Layer 8 of a small transformer language model trained on English Wikipedia (16 layers, counted from 0, width 96).
A neuron's activation on a vector x is squared ReLU(weights . x), where the dot is the dot product.
The model reads these tokens: "8" "," " where" " he" " confirm" "s" " that" " B" "ian" "ca" " But" "cher" " (" "P" "at" "s" "y" " Palm" "er" ")" " is" " expect" "ing" " a" " " "ba" "by" "." " He" " is"

The vector x that enters this layer's MLP at each token. A number n stands for (n - 500) times 0.0083.
0 "8": 761 417 397 580 560 529 530 505 584 719 523 460 542 521 302 652 604 572 608 418 389 600 623 295 560 397 678 597 465 414 541 388 683 402 602 497 452 257 383 655 448 734 758 574 445 738 601 456 454 455 305 270 367 384 740 338 448 625 432 637 390 595 546 584 609 456 755 543 686 474 562 476 403 587 316 641 762 438 536 450 455 537 504 590 406 507 493 597 417 419 510 623 403 449 410 531
1 ",": 872 483 478 650 620 580 527 638 668 739 596 672 537 488 434 629 629 529 467 501 463 632 496 295 472 426 608 543 520 577 531 479 608 334 483 499 439 360 431 492 482 611 670 576 417 781 814 649 482 463 387 366 353 502 627 434 460 538 309 748 434 550 632 599 684 308 809 522 661 535 563 460 501 519 351 615 712 374 572 464 477 445 479 513 328 385 551 559 444 461 441 691 446 547 471 492
2 " where": 764 415 384 509 583 519 515 600 706 585 560 582 507 494 371 651 593 619 411 304 469 718 612 369 533 559 538 463 625 526 531 487 569 294 464 493 428 377 328 565 446 658 545 420 544 521 721 544 520 378 469 484 269 641 579 509 408 551 265 729 461 588 559 616 573 328 826 344 722 509 535 401 454 511 338 663 708 448 628 612 420 699 609 466 387 452 679 566 512 571 451 646 246 626 426 515
3 " he": 534 351 514 592 643 539 459 484 651 656 431 550 444 510 251 641 473 536 491 463 525 515 651 454 545 515 621 629 601 557 691 491 669 539 699 482 294 422 523 547 431 585 520 587 474 628 661 777 600 367 349 204 418 600 601 445 533 515 394 673 477 473 345 695 713 434 673 276 753 372 564 575 513 472 399 627 688 329 488 575 545 464 436 520 381 446 525 618 634 608 419 542 165 678 514 384
4 " confirm": 614 431 512 507 695 457 462 571 688 638 498 496 445 553 212 667 520 650 490 373 504 743 571 617 551 354 663 590 466 357 494 550 379 498 647 482 471 546 469 513 529 511 674 571 506 511 479 636 539 363 339 332 168 745 621 243 381 645 413 499 529 532 483 599 635 448 502 517 647 526 493 650 339 283 406 535 773 323 541 484 517 661 447 588 353 478 614 512 480 549 499 682 267 707 414 615
5 "s": 664 500 486 523 718 368 539 697 600 531 483 669 389 489 293 631 481 503 593 383 605 668 483 525 517 508 625 535 429 590 629 481 479 426 546 561 471 416 396 531 414 607 498 581 444 607 485 592 537 391 308 410 377 649 595 337 293 592 532 585 453 696 542 803 574 594 750 436 708 460 615 474 520 412 469 614 797 243 604 445 339 515 592 551 337 425 738 530 309 462 504 730 305 691 407 551
6 " that": 733 497 376 481 550 420 535 586 785 598 451 618 444 509 348 573 623 546 474 240 503 741 519 516 494 532 621 418 611 537 467 546 547 282 573 507 530 437 354 399 484 775 470 478 388 546 559 586 506 363 447 381 346 656 585 513 383 624 446 720 475 576 615 682 502 529 797 355 705 501 430 446 513 462 543 649 737 377 757 631 331 599 561 504 399 463 712 620 485 464 444 610 251 645 395 516
7 " B": 661 461 735 591 517 505 648 498 562 553 490 528 628 516 330 685 596 485 572 389 618 521 742 405 582 462 694 438 418 531 435 538 468 511 460 673 221 549 490 576 665 642 553 764 269 748 604 430 487 322 381 219 371 532 712 501 450 394 450 419 446 478 280 526 593 457 656 556 519 574 486 408 428 333 378 649 587 483 559 722 286 510 546 460 419 510 668 571 661 543 413 544 266 462 361 436
8 "ian": 587 450 647 669 578 474 412 588 460 797 544 455 428 551 254 513 544 592 628 463 403 495 411 336 547 416 555 567 500 526 608 629 671 416 621 487 65 541 586 522 663 555 519 581 353 687 591 303 486 294 459 582 533 611 766 538 607 395 388 588 470 552 367 557 654 466 468 375 506 484 658 569 512 593 270 711 585 525 443 625 453 639 503 343 314 651 630 229 517 378 514 500 366 565 469 487
9 "ca": 688 460 564 688 634 563 367 620 651 571 471 355 437 469 223 674 581 427 677 589 337 507 501 497 447 412 666 570 487 591 618 577 641 468 481 639 305 462 436 561 538 617 674 722 361 511 648 466 550 242 357 481 480 552 672 404 551 443 398 660 405 547 357 709 589 461 591 554 614 480 579 408 360 480 383 976 469 370 588 679 602 555 579 448 486 531 525 493 411 561 674 677 503 542 387 493
10 " But": 681 496 446 519 754 561 531 627 578 595 745 548 598 504 289 825 424 498 398 397 425 583 516 571 557 240 533 583 630 576 457 596 557 499 654 443 315 490 392 604 539 527 578 703 421 558 528 750 577 175 466 436 203 522 755 504 458 396 499 649 368 453 470 504 647 474 595 565 699 394 473 531 424 494 416 813 487 433 446 620 403 606 581 569 379 402 527 448 403 501 469 643 432 656 477 540
11 "cher": 553 411 537 523 507 593 479 645 593 481 505 408 542 451 194 627 420 458 564 509 334 459 484 651 527 329 573 643 475 545 562 484 596 462 401 501 213 483 375 635 619 448 653 619 436 611 652 462 458 285 276 402 425 608 636 538 517 402 382 608 591 669 393 724 665 455 552 569 691 402 702 605 391 521 417 920 607 278 487 654 572 703 494 548 379 566 453 527 422 528 588 695 359 649 470 508
12 " (": 660 463 576 570 457 716 469 685 585 591 538 592 603 538 312 605 539 423 618 502 472 511 550 552 559 300 577 436 506 556 668 588 512 256 477 589 339 352 376 501 370 506 714 684 343 588 505 421 470 389 442 367 356 610 685 473 473 614 336 617 535 668 377 769 657 433 638 487 646 504 558 434 388 524 285 505 650 426 463 452 532 523 448 573 309 362 460 572 447 479 370 845 182 506 314 608
13 "P": 759 475 590 585 565 559 653 601 636 574 560 435 541 515 323 730 554 549 521 372 661 625 650 355 474 482 645 502 324 274 395 560 490 429 499 694 145 326 513 576 587 452 570 774 517 622 560 498 430 231 469 453 357 595 628 552 497 386 494 481 403 457 199 542 686 510 717 578 621 388 520 410 369 589 383 600 482 599 597 522 408 636 562 604 602 528 540 505 526 528 232 542 462 562 348 618
14 "at": 603 571 602 594 521 573 747 721 599 496 657 579 603 621 397 502 639 378 740 356 615 505 614 424 523 461 718 530 343 312 631 614 469 405 707 474 50 485 469 375 626 530 438 630 561 630 519 419 497 231 461 485 398 461 706 496 481 467 526 521 387 334 480 515 629 486 489 380 539 418 648 542 538 504 455 808 671 398 546 654 388 416 694 440 369 533 595 422 399 491 517 441 558 613 359 525
15 "s": 680 661 691 541 465 577 754 577 437 428 552 502 442 393 270 569 598 451 598 441 585 576 549 491 283 481 482 720 394 478 658 551 570 431 569 497 344 528 520 500 625 614 411 737 418 628 561 355 390 413 362 497 453 647 718 390 322 499 587 480 346 505 434 610 722 528 696 555 743 418 622 524 425 498 397 864 659 504 575 605 402 476 580 513 408 478 535 316 372 465 445 818 417 642 492 556
16 "y": 696 587 637 651 504 521 590 582 559 569 581 602 555 370 313 697 549 390 638 399 398 495 556 413 420 511 560 657 353 421 615 655 715 415 599 466 298 592 393 562 732 567 482 660 323 588 446 508 648 389 453 528 532 376 801 530 374 552 499 625 603 544 452 626 630 472 692 595 586 417 604 358 478 590 273 848 694 460 573 726 465 505 530 537 364 551 583 316 563 504 518 654 534 706 514 637
17 " Palm": 688 524 490 642 603 540 456 588 559 649 611 428 671 475 331 705 489 527 588 466 371 729 633 583 593 370 718 587 595 534 633 449 728 487 605 549 271 470 273 487 731 416 633 628 456 536 706 473 413 360 228 338 358 566 624 436 514 306 581 630 476 424 325 458 681 416 439 675 720 431 632 423 432 474 423 718 582 600 618 565 445 599 564 470 588 641 555 423 442 619 449 672 546 632 417 508
18 "er": 605 484 554 515 553 551 527 545 395 563 523 485 573 477 206 582 482 523 538 552 256 481 508 525 461 381 577 711 559 609 571 439 529 486 505 525 279 532 316 568 600 440 637 649 407 691 617 442 452 374 209 374 489 554 658 552 380 397 521 582 527 599 308 698 704 516 590 547 612 433 735 482 258 391 410 773 567 334 641 658 525 681 476 477 345 696 506 437 513 495 523 860 522 652 603 572
19 ")": 755 439 674 644 576 495 438 686 402 677 612 584 515 487 237 492 494 589 563 638 282 603 540 499 181 476 648 563 438 510 643 418 533 455 343 590 461 484 439 518 631 627 666 569 392 614 770 446 423 355 378 289 450 557 585 291 493 547 434 690 568 683 299 662 575 464 555 451 575 382 657 488 463 419 423 560 644 361 574 471 565 480 470 552 370 457 483 646 462 416 554 775 461 584 257 666
20 " is": 517 475 592 613 668 550 483 579 470 703 555 816 440 674 333 538 534 561 530 504 505 520 553 444 465 461 602 537 448 355 651 510 451 613 665 447 319 487 475 636 393 429 566 573 349 609 632 657 509 418 254 490 464 656 496 330 442 644 516 584 457 404 440 824 594 389 660 505 802 350 528 535 526 422 250 684 777 314 564 358 311 495 602 557 491 458 603 601 380 522 577 663 278 510 428 562
21 " expect": 605 467 546 483 585 470 542 676 710 563 550 555 409 544 277 669 464 647 561 380 535 550 575 483 640 377 657 643 464 373 565 543 393 522 531 324 471 401 523 515 712 428 676 503 576 660 534 661 428 479 291 434 337 645 526 327 462 608 515 569 407 466 533 731 555 349 632 511 799 368 457 700 416 331 358 486 829 319 623 598 429 575 607 474 494 521 610 591 648 512 517 581 354 749 268 603
22 "ing": 631 499 450 548 627 389 557 669 483 580 558 761 388 579 364 661 535 534 589 409 654 583 646 489 601 514 706 621 496 513 480 508 481 514 534 530 537 469 422 531 477 503 525 585 456 489 412 641 618 502 248 392 384 626 571 342 279 591 423 578 595 604 479 770 754 395 729 443 738 411 640 448 495 423 460 548 687 153 664 531 344 625 516 497 473 420 676 534 394 499 508 656 325 794 341 551
23 " a": 570 414 582 551 639 485 576 516 419 655 511 578 506 465 431 633 641 474 584 403 633 608 631 355 412 440 654 467 558 467 596 614 641 522 542 436 439 504 434 549 454 544 548 630 369 488 503 684 494 253 360 387 447 639 739 410 398 580 487 527 609 620 396 712 887 389 770 433 560 457 478 387 497 545 297 565 815 296 899 569 456 441 604 535 541 427 446 713 525 516 505 553 403 650 482 421
24 " ": 556 589 657 580 651 684 473 631 515 839 484 475 471 600 508 615 650 517 506 479 591 386 555 413 475 474 658 425 501 373 616 649 592 368 529 612 256 493 418 445 407 582 570 604 386 570 474 646 524 333 380 424 486 710 790 526 263 540 465 413 608 593 412 562 820 424 611 465 550 472 671 416 277 644 319 380 680 380 696 594 383 577 632 286 429 480 576 527 631 420 500 535 412 492 313 417
25 "ba": 446 471 661 563 534 596 668 700 525 797 570 455 541 533 504 645 575 598 530 342 636 634 572 242 435 617 479 487 395 574 433 730 658 397 566 541 268 564 449 604 678 680 663 755 454 449 599 506 561 315 444 629 386 630 779 378 449 567 477 511 518 574 330 510 748 471 672 469 575 328 541 525 522 434 388 653 718 481 707 661 573 563 642 459 536 464 498 563 502 497 435 407 543 658 311 385
26 "by": 664 547 619 344 601 584 479 638 553 605 400 520 449 598 489 627 542 435 585 407 689 359 371 335 458 362 567 392 495 269 567 661 614 322 624 379 447 437 298 496 637 466 607 675 487 620 539 647 434 281 283 546 433 559 662 472 357 651 434 419 601 530 483 648 825 410 472 547 469 354 591 493 335 519 480 728 648 276 663 694 518 472 472 481 435 627 640 490 623 403 626 634 390 759 563 475
27 ".": 670 389 603 503 643 588 398 559 688 624 544 728 472 571 379 447 584 597 417 548 524 685 479 435 383 441 593 469 594 365 472 431 675 331 442 494 318 418 403 376 511 745 681 548 409 504 738 552 479 209 467 421 398 596 551 521 313 654 313 712 550 502 491 644 648 395 592 496 771 547 491 524 347 444 426 490 665 214 631 546 324 714 567 584 393 413 579 583 582 423 508 695 441 566 401 613
28 " He": 501 432 540 729 652 540 363 514 612 628 433 550 450 570 297 592 467 484 463 366 525 523 621 481 540 529 589 535 516 584 635 486 676 554 677 449 251 479 480 567 514 580 606 578 449 691 739 872 473 304 447 242 409 654 628 489 505 460 430 580 421 466 312 669 663 425 718 387 705 391 597 588 494 404 386 673 622 320 554 532 513 540 417 580 367 412 491 617 641 531 412 602 182 640 428 457
29 " is": 494 474 575 619 604 454 455 577 440 625 615 814 411 662 377 577 555 530 551 455 551 535 526 459 503 371 543 574 483 299 619 546 441 564 679 465 352 543 566 581 358 396 584 673 304 618 622 619 531 379 282 450 504 697 557 238 404 634 423 576 512 411 352 743 784 362 628 496 817 460 502 477 482 443 276 641 726 323 454 441 350 566 614 550 454 451 567 534 365 531 548 621 252 454 420 535

Each question shows the input weights of one neuron of the MLP. A number n stands for (n - 500) times 0.0028.

n261: 506 427 399 489 508 484 513 381 540 558 402 512 481 532 565 511 460 459 519 700 409 414 310 498 536 485 600 504 569 568 418 490 484 481 514 599 468 578 515 494 566 543 582 472 557 476 534 480 490 468 622 502 406 509 511 485 496 519 552 602 435 481 592 414 557 572 447 491 398 488 521 393 443 513 633 535 637 483 331 513 492 538 463 425 473 398 525 676 590 582 465 469 419 494 550 488
Which token does this neuron like most? 3 " he"

n158: 515 469 438 536 509 368 476 604 644 400 505 367 482 541 461 530 495 438 487 601 431 351 288 593 540 394 592 505 591 474 547 548 597 495 631 383 494 521 479 345 525 443 594 397 495 382 348 510 530 363 481 403 571 371 221 544 462 523 510 497 588 536 503 470 414 518 474 418 637 491 555 479 464 745 532 569 510 389 564 529 651 553 453 527 492 514 526 545 542 482 498 369 497 467 603 522
Its two highest activations, in order, are on tokens 11 "cher", 26 "by"

n275: 473 411 395 489 510 550 448 335 346 438 503 400 574 653 471 387 591 440 455 466 720 544 486 403 530 427 462 581 349 614 640 425 436 423 431 546 472 550 384 422 339 555 601 394 500 312 522 596 525 449 764 416 559 438 520 406 353 485 553 488 570 545 610 492 360 341 554 509 462 513 412 441 492 538 527 532 619 492 544 308 539 632 477 525 404 681 477 403 617 478 596 544 517 442 547 574
Its two highest activations, in order, are on tokens 27 ".", 2 " where"

n195: 618 524 363 383 515 510 330 421 550 533 625 296 545 565 397 372 569 577 456 580 630 536 568 568 539 619 644 548 458 495 521 341 500 568 482 325 696 368 475 567 470 554 526 437 451 615 550 442 557 453 389 477 447 438 506 538 539 710 603 585 495 544 550 469 376 467 373 494 616 487 488 282 542 740 408 617 587 422 538 410 500 495 379 612 564 495 483 473 619 480 584 653 506 516 549 411
On which token does it fire most, and how strongly? 0 "8", at about 49

n321: 427 520 541 361 546 543 418 395 488 341 515 420 517 554 562 578 490 240 503 603 576 621 545 481 419 500 534 434 446 598 530 449 500 508 515 430 452 490 484 495 558 463 477 345 663 349 362 506 354 437 577 729 349 445 530 389 525 372 652 554 595 502 700 538 503 635 563 367 553 460 465 555 462 622 423 438 615 454 622 446 485 525 337 374 358 559 489 610 434 469 582 509 408 426 384 485
Its two highest activations, in order, are on tokens 5 "s", 23 " a"

n67: 543 490 286 495 536 537 502 486 446 623 433 322 462 534 424 471 549 525 431 523 523 531 494 473 441 612 351 456 453 529 542 546 440 486 462 500 402 602 383 475 406 487 483 611 637 410 520 613 432 574 642 470 511 396 432 589 537 581 553 547 481 395 485 518 515 456 439 381 539 498 456 623 596 547 456 523 494 596 472 391 322 568 393 548 453 610 444 529 580 490 415 516 440 498 556 521
Which token does this neuron like most? 28 " He"

n258: 474 428 497 492 554 515 551 517 490 578 520 468 488 662 463 442 404 553 530 517 584 551 481 321 450 554 624 603 538 573 333 516 419 536 436 684 482 345 727 475 593 484 337 411 585 503 481 548 535 437 419 632 503 399 314 510 418 481 531 365 384 507 521 525 530 544 384 452 545 452 515 387 602 560 516 567 399 598 426 401 421 609 275 561 563 571 528 575 582 619 513 471 641 300 466 611
Which token does this neuron like most? 13 "P"

n301: 553 470 456 519 465 542 451 598 500 478 585 560 504 461 425 580 502 475 423 565 606 468 520 505 451 431 481 398 341 565 600 556 457 519 325 529 515 390 509 485 420 427 438 394 505 479 550 509 489 525 638 477 602 507 331 484 479 391 442 519 458 382 561 509 584 451 463 528 434 373 377 502 404 488 418 558 504 464 258 356 477 410 521 445 473 512 477 540 445 417 613 438 619 453 613 579
Its two highest activations, in order, are on tokens 1 ",", 20 " is"

n270: 328 343 407 543 514 438 518 512 424 514 550 588 486 506 427 521 352 459 504 680 423 394 526 639 506 361 523 506 484 626 455 375 415 436 529 469 510 602 448 498 446 500 521 507 535 555 520 555 587 527 494 470 489 436 493 585 431 516 479 559 646 559 547 460 500 438 484 449 459 581 464 555 527 610 589 619 426 469 486 482 508 556 494 628 578 480 390 346 628 486 515 613 591 483 539 552
On which three tokens does it fire most, strongest first? 18 "er", 11 "cher", 10 " But"

n269: 502 662 526 475 363 357 569 452 494 444 536 583 459 528 426 446 511 439 469 564 460 547 379 466 561 592 423 610 495 624 474 469 509 395 457 476 626 500 544 427 493 530 650 476 592 584 378 505 467 382 566 397 493 297 524 533 393 553 548 490 472 549 636 548 505 506 517 570 426 446 505 396 476 485 484 550 357 576 405 443 307 532 589 472 476 610 553 354 551 451 621 589 507 446 640 581
On which three tokens does it fire most, strongest first? 16 "y", 15 "s", 18 "er"

n164: 532 430 420 517 476 450 530 351 414 487 461 521 538 414 401 602 488 449 467 460 508 403 492 468 581 441 627 481 330 590 507 523 454 419 510 383 541 539 498 515 557 591 451 570 638 513 500 511 553 458 524 611 604 445 402 547 551 441 494 498 593 480 535 502 511 492 565 537 558 523 493 446 410 411 640 474 290 535 381 511 575 477 479 425 439 466 429 475 540 483 599 518 601 578 431 482
Its two highest activations, in order, are on tokens 9 "ca", 16 "y"

n145: 481 564 358 309 710 514 455 477 561 431 550 562 570 489 415 495 468 426 483 577 507 475 521 389 528 619 532 496 500 364 447 553 322 399 293 518 465 468 547 554 625 453 550 367 485 500 464 587 557 493 684 604 539 538 465 539 434 560 500 610 484 408 432 510 466 487 574 586 458 534 434 462 524 411 531 532 399 589 530 583 552 559 572 528 614 470 398 455 629 635 606 405 457 514 409 525
On which three tokens does it fire most, strongest first? 13 "P", 21 " expect", 2 " where"

n99: 295 358 469 640 479 635 388 521 555 302 467 483 315 375 605 373 489 444 543 646 552 492 616 551 512 454 569 487 337 605 517 397 425 515 497 390 657 492 562 454 292 500 508 458 476 533 459 455 500 381 572 578 474 555 598 431 549 415 503 298 508 569 737 605 509 463 524 200 596 462 418 639 433 527 460 640 668 607 400 430 589 503 433 651 550 445 459 555 579 567 457 429 512 557 415 547
On which token does it fire most, and how strongly? 3 " he", at about 2

n233: 434 573 507 458 428 511 512 493 477 561 526 360 483 381 458 422 533 388 477 603 446 560 504 636 581 424 566 539 564 534 543 554 563 582 483 527 581 417 461 587 502 478 450 442 531 431 495 339 448 523 406 662 573 473 498 467 658 683 561 611 507 542 730 537 495 512 444 555 657 462 641 475 502 632 460 592 385 486 567 540 500 636 481 529 429 568 491 500 531 518 585 587 509 500 550 575
On which token does it fire most, and how strongly? 11 "cher", at about 18

n308: 457 509 408 598 583 292 466 353 592 502 617 482 513 473 447 490 522 555 470 636 426 450 428 502 471 410 416 498 509 543 478 606 471 583 502 481 574 463 649 435 534 623 580 524 573 488 486 421 470 463 387 524 426 441 388 460 476 496 482 466 439 444 630 596 513 407 554 517 300 435 520 421 523 571 445 490 577 491 415 551 327 302 606 460 537 410 448 514 466 517 586 532 472 478 607 588
Which token does this neuron like most? 1 ","

n117: 437 358 364 567 463 330 484 224 479 398 495 423 505 547 599 616 589 601 417 441 636 529 449 434 487 652 524 582 458 563 564 554 458 420 451 421 506 362 505 502 548 596 549 473 681 535 456 403 574 523 525 578 510 442 450 545 678 546 559 451 651 574 445 338 599 500 574 584 462 422 334 462 369 546 617 418 552 440 554 508 512 415 519 474 547 605 471 454 548 447 546 638 518 517 289 449
On which token does it fire most, and how strongly? 25 "ba", at about 1

n174: 562 550 394 393 571 538 304 618 477 332 593 508 401 688 474 584 485 529 411 432 450 547 520 448 519 646 384 495 538 465 459 583 361 555 550 406 517 360 554 493 577 498 432 443 540 503 500 555 665 635 551 608 551 554 406 549 483 509 519 387 507 468 457 515 569 470 650 601 391 510 453 269 444 596 413 449 541 610 314 532 486 528 590 443 572 580 500 520 379 480 495 379 523 526 561 649
Which token does this neuron like most? 2 " where"

n121: 536 463 543 511 532 508 413 491 594 406 535 446 532 442 632 386 362 524 462 483 594 523 584 614 441 607 502 423 494 399 569 479 378 410 502 440 629 545 532 457 410 580 550 446 555 517 548 480 440 525 504 476 452 542 511 574 567 485 342 416 587 429 528 557 571 451 496 329 510 422 382 442 483 478 555 568 383 479 509 465 498 489 428 432 464 391 479 564 418 515 525 551 425 381 404 514
On which three tokens does it fire most, strongest first? 2 " where", 6 " that", 12 " ("

n75: 511 515 578 556 477 579 505 462 399 595 425 383 608 438 498 588 350 439 322 388 446 464 504 678 432 479 401 481 534 462 601 398 565 467 392 496 523 455 560 557 607 553 405 521 502 363 452 533 388 548 457 594 516 408 465 570 502 520 541 570 513 395 556 424 552 362 516 512 518 498 567 502 454 402 591 492 416 550 564 562 326 463 422 502 587 459 475 507 553 461 582 386 536 405 407 597
Which token does this neuron like most? 17 " Palm"

n293: 535 355 599 512 314 667 360 609 508 464 592 472 424 445 769 467 521 491 397 552 497 597 544 428 606 664 578 555 497 438 526 386 401 552 529 523 552 416 440 614 415 407 282 480 605 543 556 512 492 590 617 480 489 375 343 414 579 550 527 423 557 465 666 638 421 477 389 348 503 492 552 521 463 456 478 662 553 559 503 261 552 503 568 465 489 308 520 403 590 527 407 565 411 595 503 542
Its two highest activations, in order, are on tokens 20 " is", 2 " where"

n62: 415 493 500 431 574 370 460 481 328 705 486 421 362 451 686 615 448 447 415 495 377 510 467 453 519 592 519 502 541 660 437 492 579 508 602 540 406 541 463 474 397 440 622 558 417 473 405 519 510 402 544 397 515 481 529 451 724 502 522 590 522 374 693 430 494 542 529 357 445 454 399 457 544 592 497 511 395 616 578 473 586 349 452 495 474 486 521 592 573 399 518 260 585 534 479 507
Which token does this neuron like most? 25 "ba"

n224: 459 390 486 465 467 678 591 481 495 466 579 563 536 531 473 477 487 454 466 609 560 621 423 476 559 652 399 531 423 387 525 594 523 408 465 564 564 614 607 289 321 376 455 392 536 404 370 607 529 471 530 445 606 407 451 565 364 484 442 592 495 613 411 330 572 457 535 522 538 616 282 407 401 553 598 558 630 534 517 528 539 577 581 550 441 405 358 558 688 632 513 517 484 458 508 535
On which three tokens does it fire most, strongest first? 27 ".", 23 " a", 24 " "

n182: 667 613 440 497 421 542 392 517 438 395 401 568 594 529 583 386 576 595 537 606 515 480 386 713 597 542 530 418 481 441 428 597 556 612 475 399 477 303 486 468 529 445 422 565 697 503 564 392 550 532 584 519 588 650 590 580 590 552 371 421 590 498 512 519 520 587 597 428 565 709 535 596 653 452 677 563 621 516 475 567 562 579 554 610 473 560 508 345 557 535 570 565 481 460 525 427
On which three tokens does it fire most, strongest first? 11 "cher", 8 "ian", 14 "at"

n342: 574 448 458 419 573 392 435 525 571 539 551 534 445 422 416 276 638 331 576 433 416 520 339 696 431 780 413 559 587 437 475 536 470 395 488 386 587 409 412 441 333 528 430 597 576 516 555 492 539 503 492 541 518 715 449 626 426 516 505 497 525 330 526 524 506 564 604 505 485 375 366 401 455 506 615 514 502 637 533 347 522 531 502 512 587 514 521 575 485 493 392 400 500 480 525 398
Its two highest activations, in order, are on tokens 6 " that", 2 " where"

n136: 511 448 444 517 493 564 648 434 646 442 444 533 455 542 392 459 531 366 459 421 590 301 606 531 620 446 443 599 689 470 472 449 621 632 531 422 455 592 594 480 390 364 484 374 506 517 634 446 597 385 458 593 467 448 388 490 597 515 537 376 529 488 558 624 154 418 430 423 633 503 675 396 605 543 503 546 583 692 460 432 337 388 515 500 517 478 517 541 607 468 524 445 489 474 500 428
On which three tokens does it fire most, strongest first? 20 " is", 3 " he", 14 "at"

n187: 513 479 537 518 472 527 571 462 546 452 425 449 545 509 523 452 552 547 414 463 539 514 563 477 504 493 617 579 528 527 485 548 480 526 416 519 451 620 526 526 510 388 410 426 486 527 503 452 549 609 415 512 474 562 514 533 592 515 533 491 552 543 448 369 253 531 523 421 520 505 479 464 431 495 495 600 448 526 504 489 542 500 514 503 479 515 528 469 540 547 448 425 428 406 521 534
On which token does it fire most, and how strongly? 7 " B", at about 2.7

n150: 598 509 565 450 522 401 407 536 402 472 480 502 452 583 393 185 424 401 440 619 500 532 430 554 572 530 493 522 377 471 410 419 509 554 495 379 529 466 554 594 443 557 525 344 420 445 423 513 491 396 486 398 534 308 451 375 473 468 560 472 505 622 519 544 437 605 576 573 573 410 626 500 524 536 439 557 543 570 586 374 469 498 336 457 571 511 483 572 484 547 514 428 618 650 553 427
Which token does this neuron like most? 19 ")"

n200: 490 528 447 437 500 465 613 567 375 300 559 545 520 379 490 466 472 454 536 474 383 557 592 601 515 471 522 518 433 557 495 463 581 498 560 432 408 395 512 579 548 546 376 494 547 551 544 566 547 500 455 588 506 475 563 531 489 451 491 554 465 446 573 522 420 518 361 568 483 434 526 577 472 587 573 599 457 575 465 467 489 498 397 603 492 548 438 357 477 598 523 529 443 465 500 506
Which token does this neuron like most? 15 "s"

n2: 376 558 527 482 472 469 527 562 472 353 567 487 560 498 722 546 522 594 309 508 483 443 580 463 521 388 558 472 572 486 626 563 539 463 505 524 616 474 503 545 435 552 393 610 801 526 569 519 553 515 534 534 477 481 377 440 474 596 551 486 545 398 552 533 531 431 565 489 299 476 439 469 485 616 530 453 517 329 492 588 367 623 538 456 546 440 332 553 473 709 550 308 441 490 529 527
On which token does it fire most, and how strongly? 23 " a", at about 0.28

n382: 498 482 585 509 456 500 431 430 531 457 568 477 541 413 496 500 451 275 457 485 373 452 415 564 477 460 515 527 624 474 551 536 469 568 494 623 502 352 526 608 406 538 522 564 504 400 444 480 508 541 414 513 404 379 489 401 612 418 631 552 533 527 558 668 474 550 487 460 621 494 460 506 437 514 573 619 455 511 482 442 572 494 562 456 627 492 548 504 479 445 531 411 466 605 549 385
On which token does it fire most, and how strongly? 9 "ca", at about 14

n149: 496 581 384 555 506 430 433 568 520 304 423 452 419 464 447 514 437 568 524 661 465 469 474 448 603 437 525 578 615 488 528 498 502 577 515 518 546 388 525 502 537 545 525 550 458 337 564 424 498 433 468 669 571 488 498 462 587 457 394 577 577 551 480 502 183 470 444 530 573 550 488 525 435 456 675 553 521 440 500 479 471 468 597 470 482 452 457 421 591 553 550 481 454 563 449 393
Its two highest activations, in order, are on tokens 9 "ca", 11 "cher"

n255: 411 645 490 545 455 382 490 524 463 400 466 441 412 388 567 421 381 373 342 373 437 616 516 415 572 529 583 475 535 581 508 448 590 519 546 491 472 405 463 513 423 549 489 585 601 505 507 490 579 438 579 464 360 522 429 550 422 658 515 495 533 480 376 516 558 556 514 411 449 569 612 555 653 626 552 488 541 576 409 452 532 458 534 508 430 324 356 536 507 457 484 393 532 504 594 489
Its two highest activations, in order, are on tokens 28 " He", 3 " he"

n70: 344 598 438 553 436 671 497 566 448 392 592 519 490 335 440 427 597 439 358 508 271 582 452 500 597 426 492 525 448 434 526 508 508 315 430 472 612 382 528 571 355 465 336 618 580 537 522 582 527 547 385 585 445 334 335 502 469 473 531 538 580 359 696 473 494 507 542 592 333 513 429 472 514 486 489 563 552 437 534 486 518 470 492 559 445 372 218 492 529 646 497 593 525 430 580 554
Which token does this neuron like most? 1 ","

n0: 474 386 349 500 488 602 334 454 541 507 594 642 535 420 429 544 561 565 375 470 457 322 396 500 528 431 538 447 584 536 521 383 469 451 481 473 593 572 410 506 511 433 556 453 441 498 454 550 509 537 446 657 691 481 570 583 590 508 533 570 509 403 459 390 500 440 387 424 491 370 507 483 534 438 578 548 560 523 443 521 481 453 473 447 456 594 387 597 555 492 456 650 516 526 595 365
Its two highest activations, in order, are on tokens 18 "er", 26 "by"

n39: 615 517 537 389 533 466 473 403 438 438 534 443 505 476 492 373 455 511 495 505 416 419 567 433 531 555 470 514 376 383 440 523 550 430 600 519 631 584 663 444 459 461 360 433 709 634 415 473 529 346 465 543 537 626 618 517 409 639 548 670 428 428 500 577 163 397 548 594 418 431 440 468 524 528 418 546 562 516 583 412 353 371 512 365 566 469 399 411 544 493 438 430 476 478 679 428
On which three tokens does it fire most, strongest first? 16 "y", 15 "s", 14 "at"

n313: 670 552 416 244 472 652 522 627 465 640 336 526 464 434 611 517 420 575 416 457 549 515 490 487 452 478 438 441 382 449 525 539 563 495 562 410 535 495 415 434 503 374 480 444 508 492 387 514 652 603 625 373 437 486 562 505 441 397 518 450 518 526 459 242 509 635 537 322 569 564 472 442 466 544 536 581 425 537 489 514 688 488 568 559 341 566 359 554 492 465 492 375 531 473 661 557
On which token does it fire most, and how strongly? 26 "by", at about 0.71

n50: 158 445 447 422 487 459 587 393 304 478 598 397 497 510 695 574 633 506 364 497 418 527 534 556 519 752 491 414 451 535 475 555 547 405 451 511 458 424 447 565 469 347 506 530 582 527 451 455 634 456 727 365 596 448 438 613 476 547 439 512 455 500 451 494 275 308 642 294 534 671 503 505 544 387 639 472 577 497 561 545 597 647 535 482 421 432 424 474 523 474 477 558 460 484 427 440
Which token does this neuron like most? 2 " where"

n352: 457 517 582 622 533 507 582 598 454 463 470 560 479 465 637 505 635 474 373 526 454 498 520 481 485 597 548 506 563 513 547 532 511 424 430 476 497 426 712 483 409 545 526 552 548 478 412 512 530 542 412 435 586 493 569 515 563 527 378 571 559 510 687 537 411 508 406 354 473 485 457 697 673 534 452 522 524 653 561 529 411 681 586 487 575 391 394 521 532 479 595 483 525 443 367 410
Its two highest activations, in order, are on tokens 25 "ba", 24 " "

n207: 510 365 406 427 539 536 532 595 487 498 532 441 517 504 504 450 455 475 571 485 446 546 428 680 581 447 481 542 549 564 434 555 500 517 409 458 430 454 498 547 566 556 496 552 477 458 572 530 604 559 461 441 522 389 533 520 567 447 488 543 670 467 541 430 282 555 471 434 504 449 604 496 449 625 560 584 434 465 466 494 523 482 629 529 541 546 455 445 426 582 526 574 524 564 702 492
Which token does this neuron like most? 11 "cher"